Layer 5 of a small transformer language model trained on English Wikipedia (9 layers, counted from 0, width 96).
Take only the direct path to the model's output, skipping the later layers: a vector added to the residual stream pushes a token's score in proportion to its dot product with that token's output vector.

Output vectors of the tokens that the questions are about. A number n stands for (n - 128) times 0.011.
"x ": 179, 119, 98, 185, 163, 130, 115, 90, 157, 184, 151, 75, 153, 170, 123, 142, 135, 189, 174, 143, 190, 151, 121, 167, 121, 83, 115, 100, 144, 170, 116, 104, 94, 149, 127, 131, 96, 87, 131, 108, 107, 132, 91, 82, 124, 95, 146, 155, 142, 91, 110, 162, 136, 192, 118, 117, 164, 114, 101, 154, 123, 95, 179, 113, 146, 123, 101, 125, 133, 141, 110, 111, 103, 148, 99, 142, 144, 167, 146, 152, 117, 105, 175, 130, 111, 96, 153, 164, 118, 105, 86, 125, 166, 134, 164, 85
"f ": 173, 115, 152, 136, 126, 211, 44, 136, 162, 104, 101, 84, 136, 173, 101, 130, 110, 181, 109, 118, 167, 112, 170, 164, 146, 83, 145, 85, 102, 101, 124, 81, 106, 68, 140, 113, 183, 88, 130, 129, 135, 135, 73, 95, 118, 167, 114, 219, 110, 99, 157, 78, 171, 144, 129, 90, 146, 129, 130, 131, 92, 147, 111, 146, 143, 124, 127, 142, 98, 129, 146, 121, 140, 110, 164, 139, 121, 156, 88, 149, 139, 142, 118, 87, 145, 100, 59, 105, 60, 160, 92, 164, 76, 135, 177, 161
"Univers": 150, 133, 130, 106, 150, 28, 135, 121, 79, 136, 144, 134, 136, 80, 110, 148, 58, 152, 144, 124, 196, 151, 133, 136, 140, 172, 149, 96, 72, 90, 127, 121, 181, 3, 126, 159, 129, 121, 126, 204, 64, 144, 101, 122, 132, 142, 113, 170, 131, 168, 126, 159, 193, 183, 161, 117, 130, 161, 146, 131, 142, 160, 135, 135, 168, 138, 168, 156, 125, 134, 80, 120, 127, 81, 148, 164, 150, 120, 123, 165, 121, 211, 167, 145, 87, 185, 71, 72, 134, 63, 173, 163, 142, 59, 73, 133
"iz": 169, 151, 112, 130, 134, 112, 161, 155, 162, 133, 137, 152, 168, 160, 159, 175, 113, 116, 187, 161, 121, 100, 165, 81, 124, 127, 177, 96, 112, 150, 118, 148, 111, 64, 141, 126, 123, 110, 117, 155, 153, 115, 116, 142, 117, 119, 73, 171, 167, 96, 129, 157, 101, 117, 102, 90, 110, 141, 127, 138, 149, 104, 141, 139, 78, 144, 123, 106, 97, 167, 93, 109, 114, 157, 151, 157, 128, 131, 159, 132, 143, 190, 129, 124, 177, 122, 110, 113, 132, 145, 123, 141, 25, 160, 81, 86
"ation ": 166, 160, 165, 155, 139, 83, 168, 123, 163, 175, 164, 148, 171, 143, 91, 90, 76, 171, 164, 139, 96, 86, 112, 128, 122, 122, 118, 133, 106, 178, 115, 119, 112, 83, 141, 111, 104, 73, 173, 86, 102, 81, 169, 90, 120, 95, 145, 111, 93, 99, 153, 117, 138, 118, 147, 168, 178, 154, 114, 136, 101, 147, 139, 90, 131, 143, 139, 130, 100, 123, 109, 96, 116, 137, 83, 101, 136, 110, 119, 151, 127, 78, 124, 100, 157, 165, 82, 73, 160, 83, 92, 118, 100, 105, 95, 89
"of ": 172, 200, 154, 221, 145, 121, 113, 87, 122, 118, 162, 89, 113, 107, 112, 135, 143, 85, 102, 122, 105, 81, 79, 110, 69, 143, 109, 150, 104, 120, 134, 64, 167, 129, 78, 102, 155, 131, 131, 116, 125, 140, 67, 90, 136, 144, 136, 80, 76, 140, 99, 81, 123, 115, 140, 89, 120, 111, 163, 144, 126, 124, 101, 176, 93, 75, 100, 83, 114, 220, 128, 126, 101, 196, 108, 111, 154, 156, 107, 162, 112, 203, 175, 199, 172, 173, 144, 99, 200, 162, 127, 144, 153, 102, 149, 192
"st ": 121, 109, 142, 167, 94, 111, 112, 103, 135, 82, 139, 82, 161, 144, 107, 103, 50, 170, 119, 125, 165, 95, 114, 109, 138, 131, 201, 116, 127, 118, 123, 164, 138, 128, 198, 100, 153, 105, 98, 155, 71, 63, 75, 71, 122, 136, 140, 112, 98, 147, 161, 174, 136, 116, 124, 138, 71, 124, 174, 170, 120, 178, 199, 126, 84, 79, 149, 97, 69, 147, 136, 116, 148, 174, 108, 92, 136, 142, 154, 168, 104, 134, 174, 124, 144, 155, 92, 163, 86, 97, 82, 179, 131, 99, 119, 104
"20": 56, 112, 90, 158, 86, 101, 127, 140, 103, 130, 106, 77, 120, 119, 165, 93, 136, 121, 98, 127, 149, 139, 154, 103, 112, 102, 169, 141, 109, 123, 146, 143, 133, 107, 117, 127, 115, 108, 152, 143, 89, 123, 143, 129, 133, 117, 141, 122, 121, 137, 120, 158, 125, 157, 139, 105, 116, 112, 110, 110, 131, 99, 162, 92, 142, 97, 129, 152, 111, 183, 95, 166, 120, 141, 125, 120, 156, 160, 109, 179, 178, 129, 127, 123, 108, 129, 136, 117, 112, 129, 126, 134, 134, 124, 105, 137
"re": 152, 138, 146, 85, 83, 144, 65, 122, 126, 126, 129, 144, 85, 121, 86, 166, 104, 143, 149, 199, 81, 122, 88, 117, 169, 146, 161, 162, 156, 144, 118, 110, 138, 172, 126, 182, 124, 157, 112, 119, 104, 131, 113, 135, 132, 127, 137, 117, 117, 130, 139, 126, 110, 114, 178, 132, 152, 63, 115, 108, 149, 96, 162, 145, 117, 161, 123, 96, 117, 158, 146, 186, 141, 115, 111, 108, 97, 118, 59, 148, 72, 119, 164, 82, 120, 131, 123, 125, 91, 144, 160, 100, 127, 150, 104, 140
"also ": 101, 164, 83, 156, 125, 115, 129, 132, 49, 113, 101, 139, 116, 150, 121, 217, 76, 146, 146, 146, 94, 120, 200, 231, 125, 125, 179, 162, 120, 103, 140, 110, 96, 184, 117, 138, 56, 109, 169, 102, 113, 161, 90, 90, 137, 186, 124, 111, 63, 151, 117, 165, 131, 162, 199, 58, 128, 171, 165, 122, 89, 82, 182, 143, 112, 65, 103, 107, 209, 113, 129, 87, 114, 71, 193, 123, 200, 129, 139, 98, 117, 112, 156, 186, 168, 165, 105, 66, 205, 120, 115, 89, 81, 114, 120, 117

Each question shows what one neuron of this layer's MLP adds at an activation of 1. A number n stands for (n - 128) times 0.0094.

n203: 120, 122, 119, 116, 107, 115, 128, 133, 122, 124, 109, 102, 87, 127, 115, 139, 81, 140, 127, 149, 131, 126, 152, 109, 123, 119, 134, 146, 117, 137, 123, 96, 146, 122, 136, 136, 131, 107, 124, 105, 147, 120, 130, 123, 130, 131, 116, 111, 103, 114, 112, 164, 142, 116, 119, 132, 136, 130, 131, 118, 103, 120, 119, 132, 111, 117, 115, 135, 149, 128, 152, 102, 111, 133, 117, 151, 146, 150, 144, 148, 116, 127, 139, 103, 144, 133, 138, 154, 130, 111, 153, 135, 131, 115, 149, 122
Pushed down most: "iz"

n83: 141, 131, 149, 120, 112, 133, 157, 142, 130, 155, 126, 118, 138, 139, 106, 144, 101, 126, 124, 147, 149, 132, 124, 113, 136, 144, 115, 117, 121, 126, 119, 100, 135, 123, 149, 127, 144, 111, 136, 135, 100, 136, 145, 122, 55, 156, 124, 123, 137, 132, 111, 136, 108, 137, 144, 134, 133, 138, 124, 131, 151, 116, 131, 121, 132, 133, 122, 126, 120, 116, 113, 130, 143, 115, 115, 131, 115, 123, 123, 135, 102, 135, 136, 126, 122, 122, 112, 127, 106, 107, 131, 122, 101, 126, 113, 138
Pushed down most: "of "

n112: 125, 135, 109, 139, 121, 152, 138, 145, 140, 119, 121, 124, 131, 141, 134, 147, 135, 144, 127, 126, 142, 147, 106, 107, 151, 117, 120, 124, 157, 140, 134, 120, 125, 140, 133, 106, 158, 109, 119, 131, 141, 151, 115, 127, 92, 126, 130, 132, 140, 143, 134, 136, 122, 113, 117, 169, 113, 117, 127, 167, 137, 133, 123, 144, 131, 132, 132, 132, 143, 132, 129, 137, 130, 135, 122, 121, 139, 121, 147, 148, 103, 111, 136, 116, 114, 119, 137, 132, 104, 125, 149, 128, 166, 148, 136, 123
Which three tokens does it push up most, strongest first? "x ", "st ", "re"

n0: 153, 113, 151, 120, 132, 134, 121, 101, 133, 128, 121, 109, 121, 131, 118, 97, 113, 135, 125, 141, 136, 117, 97, 111, 140, 115, 115, 161, 126, 131, 121, 133, 158, 114, 116, 134, 145, 139, 107, 97, 142, 130, 150, 125, 164, 93, 141, 124, 129, 124, 101, 138, 147, 135, 131, 101, 125, 136, 144, 137, 132, 147, 164, 108, 149, 134, 114, 125, 140, 128, 134, 119, 139, 160, 102, 133, 134, 105, 133, 114, 119, 130, 115, 125, 133, 144, 144, 142, 148, 135, 105, 119, 119, 139, 115, 108
Pushed up most: "ation "

n13: 131, 131, 117, 136, 153, 121, 126, 123, 144, 122, 118, 113, 118, 155, 146, 134, 137, 125, 133, 100, 164, 134, 147, 118, 132, 134, 122, 132, 121, 119, 134, 111, 129, 139, 150, 128, 136, 110, 152, 142, 113, 129, 131, 121, 189, 137, 125, 149, 120, 146, 142, 107, 117, 106, 133, 102, 113, 137, 125, 122, 123, 126, 132, 134, 133, 112, 103, 137, 129, 124, 125, 110, 127, 150, 100, 142, 121, 143, 120, 128, 121, 131, 126, 108, 137, 111, 117, 127, 115, 140, 110, 139, 123, 121, 150, 142
Pushed up most: "f "

n170: 147, 130, 161, 105, 129, 119, 128, 125, 128, 143, 140, 143, 142, 149, 132, 118, 120, 111, 119, 112, 127, 149, 143, 126, 119, 105, 147, 124, 134, 139, 124, 152, 120, 136, 110, 139, 127, 136, 113, 146, 131, 147, 135, 132, 70, 121, 134, 133, 154, 140, 124, 115, 109, 128, 118, 101, 125, 134, 139, 123, 118, 134, 118, 150, 116, 93, 150, 105, 128, 127, 132, 166, 145, 126, 122, 135, 128, 118, 134, 123, 137, 118, 141, 126, 122, 167, 160, 149, 112, 146, 147, 108, 123, 150, 134, 124
Pushed down most: "ation "

n165: 148, 120, 145, 154, 134, 126, 119, 129, 112, 131, 136, 138, 138, 132, 134, 126, 137, 107, 131, 144, 144, 153, 141, 122, 106, 134, 111, 139, 134, 115, 121, 127, 112, 143, 145, 121, 117, 155, 133, 103, 108, 112, 123, 92, 114, 121, 151, 130, 151, 128, 99, 138, 163, 126, 127, 128, 155, 127, 115, 113, 87, 132, 98, 93, 145, 128, 102, 135, 133, 114, 121, 98, 116, 132, 89, 131, 129, 141, 123, 125, 131, 105, 147, 116, 122, 120, 133, 134, 107, 137, 130, 132, 122, 119, 149, 139
Which two tokens does it push up most, strongest first? "x ", "ation "

n62: 108, 119, 112, 159, 117, 121, 129, 147, 140, 119, 129, 130, 116, 116, 122, 114, 142, 97, 119, 130, 130, 143, 133, 134, 131, 146, 97, 110, 145, 124, 121, 143, 148, 118, 137, 110, 141, 149, 139, 127, 122, 118, 119, 139, 170, 136, 131, 95, 124, 117, 128, 139, 143, 122, 151, 119, 119, 97, 107, 144, 147, 152, 124, 135, 109, 118, 87, 124, 121, 123, 97, 134, 120, 126, 122, 131, 145, 153, 105, 116, 114, 102, 120, 145, 107, 133, 132, 110, 127, 151, 115, 175, 132, 139, 133, 120
Which three tokens does it push up most, strongest first? "of ", "20", "st "

n33: 130, 131, 127, 120, 131, 146, 140, 127, 146, 134, 133, 116, 132, 111, 152, 146, 110, 106, 106, 133, 103, 135, 133, 164, 137, 146, 122, 109, 119, 110, 139, 122, 132, 125, 118, 113, 139, 113, 166, 112, 109, 127, 147, 115, 148, 129, 142, 116, 125, 113, 121, 117, 121, 113, 143, 105, 114, 143, 138, 84, 151, 137, 108, 115, 117, 141, 107, 106, 99, 120, 123, 139, 125, 135, 122, 120, 123, 139, 131, 130, 138, 132, 127, 131, 148, 127, 151, 90, 139, 144, 103, 135, 119, 134, 133, 139
Which three tokens does it push up most, strongest first? "of ", "also ", "ation "

n209: 135, 143, 108, 129, 133, 132, 129, 133, 159, 112, 92, 102, 156, 125, 135, 148, 131, 144, 124, 143, 120, 131, 107, 132, 108, 127, 120, 119, 132, 133, 127, 120, 127, 111, 116, 132, 129, 133, 113, 114, 110, 144, 135, 119, 101, 113, 127, 115, 126, 132, 118, 112, 134, 145, 124, 119, 139, 89, 115, 157, 102, 128, 121, 111, 136, 147, 107, 158, 127, 130, 139, 116, 129, 168, 143, 148, 133, 144, 140, 115, 123, 115, 127, 156, 135, 126, 142, 130, 135, 124, 141, 138, 109, 109, 116, 127
Which two tokens does it push up most, strongest first? "x ", "of "

n230: 129, 133, 130, 122, 126, 143, 106, 106, 119, 121, 154, 121, 97, 121, 135, 142, 108, 124, 127, 103, 105, 117, 141, 118, 124, 123, 128, 122, 133, 104, 121, 136, 166, 140, 128, 143, 110, 135, 153, 138, 106, 148, 114, 122, 111, 148, 119, 93, 126, 142, 99, 135, 128, 128, 114, 116, 144, 144, 138, 123, 94, 106, 124, 115, 136, 169, 153, 115, 127, 129, 121, 152, 122, 136, 143, 146, 145, 139, 124, 97, 118, 95, 113, 117, 136, 144, 116, 122, 118, 154, 124, 121, 100, 128, 112, 137
Which two tokens does it push up most, strongest first? "also ", "re"

n216: 139, 118, 126, 157, 136, 111, 116, 101, 131, 128, 141, 95, 133, 138, 116, 117, 155, 145, 101, 135, 154, 115, 114, 140, 127, 132, 141, 139, 132, 147, 146, 126, 155, 116, 119, 118, 117, 159, 105, 107, 117, 125, 122, 121, 146, 102, 144, 111, 138, 161, 140, 121, 109, 137, 148, 101, 98, 140, 137, 144, 114, 137, 139, 126, 127, 125, 135, 126, 102, 139, 96, 126, 114, 145, 137, 155, 134, 123, 127, 133, 109, 128, 110, 113, 136, 158, 127, 109, 131, 148, 143, 151, 96, 122, 120, 118
Pushed up most: "of "

n146: 133, 123, 149, 107, 123, 104, 127, 105, 134, 139, 154, 106, 147, 127, 125, 133, 133, 145, 132, 131, 136, 160, 141, 111, 112, 136, 129, 139, 135, 150, 125, 118, 132, 160, 110, 136, 153, 111, 157, 123, 126, 114, 119, 118, 108, 102, 123, 145, 124, 119, 120, 149, 154, 127, 103, 108, 142, 131, 125, 124, 112, 141, 137, 145, 103, 157, 155, 151, 115, 124, 152, 146, 130, 123, 124, 94, 150, 140, 130, 116, 100, 119, 98, 142, 121, 138, 108, 128, 106, 112, 155, 121, 113, 141, 123, 108
Which two tokens does it push up most, strongest first? "ation ", "x "

n123: 127, 147, 129, 137, 118, 142, 137, 113, 101, 128, 115, 142, 146, 125, 118, 106, 123, 122, 107, 121, 136, 139, 109, 101, 124, 129, 101, 161, 104, 99, 156, 133, 130, 121, 90, 120, 157, 137, 124, 135, 114, 123, 124, 143, 102, 109, 128, 131, 107, 127, 137, 147, 134, 137, 131, 144, 145, 115, 145, 155, 119, 132, 140, 131, 141, 132, 149, 156, 122, 136, 130, 126, 131, 134, 107, 130, 116, 151, 125, 143, 123, 139, 120, 130, 114, 109, 119, 87, 142, 137, 149, 125, 146, 128, 108, 111
Pushed up most: "Univers"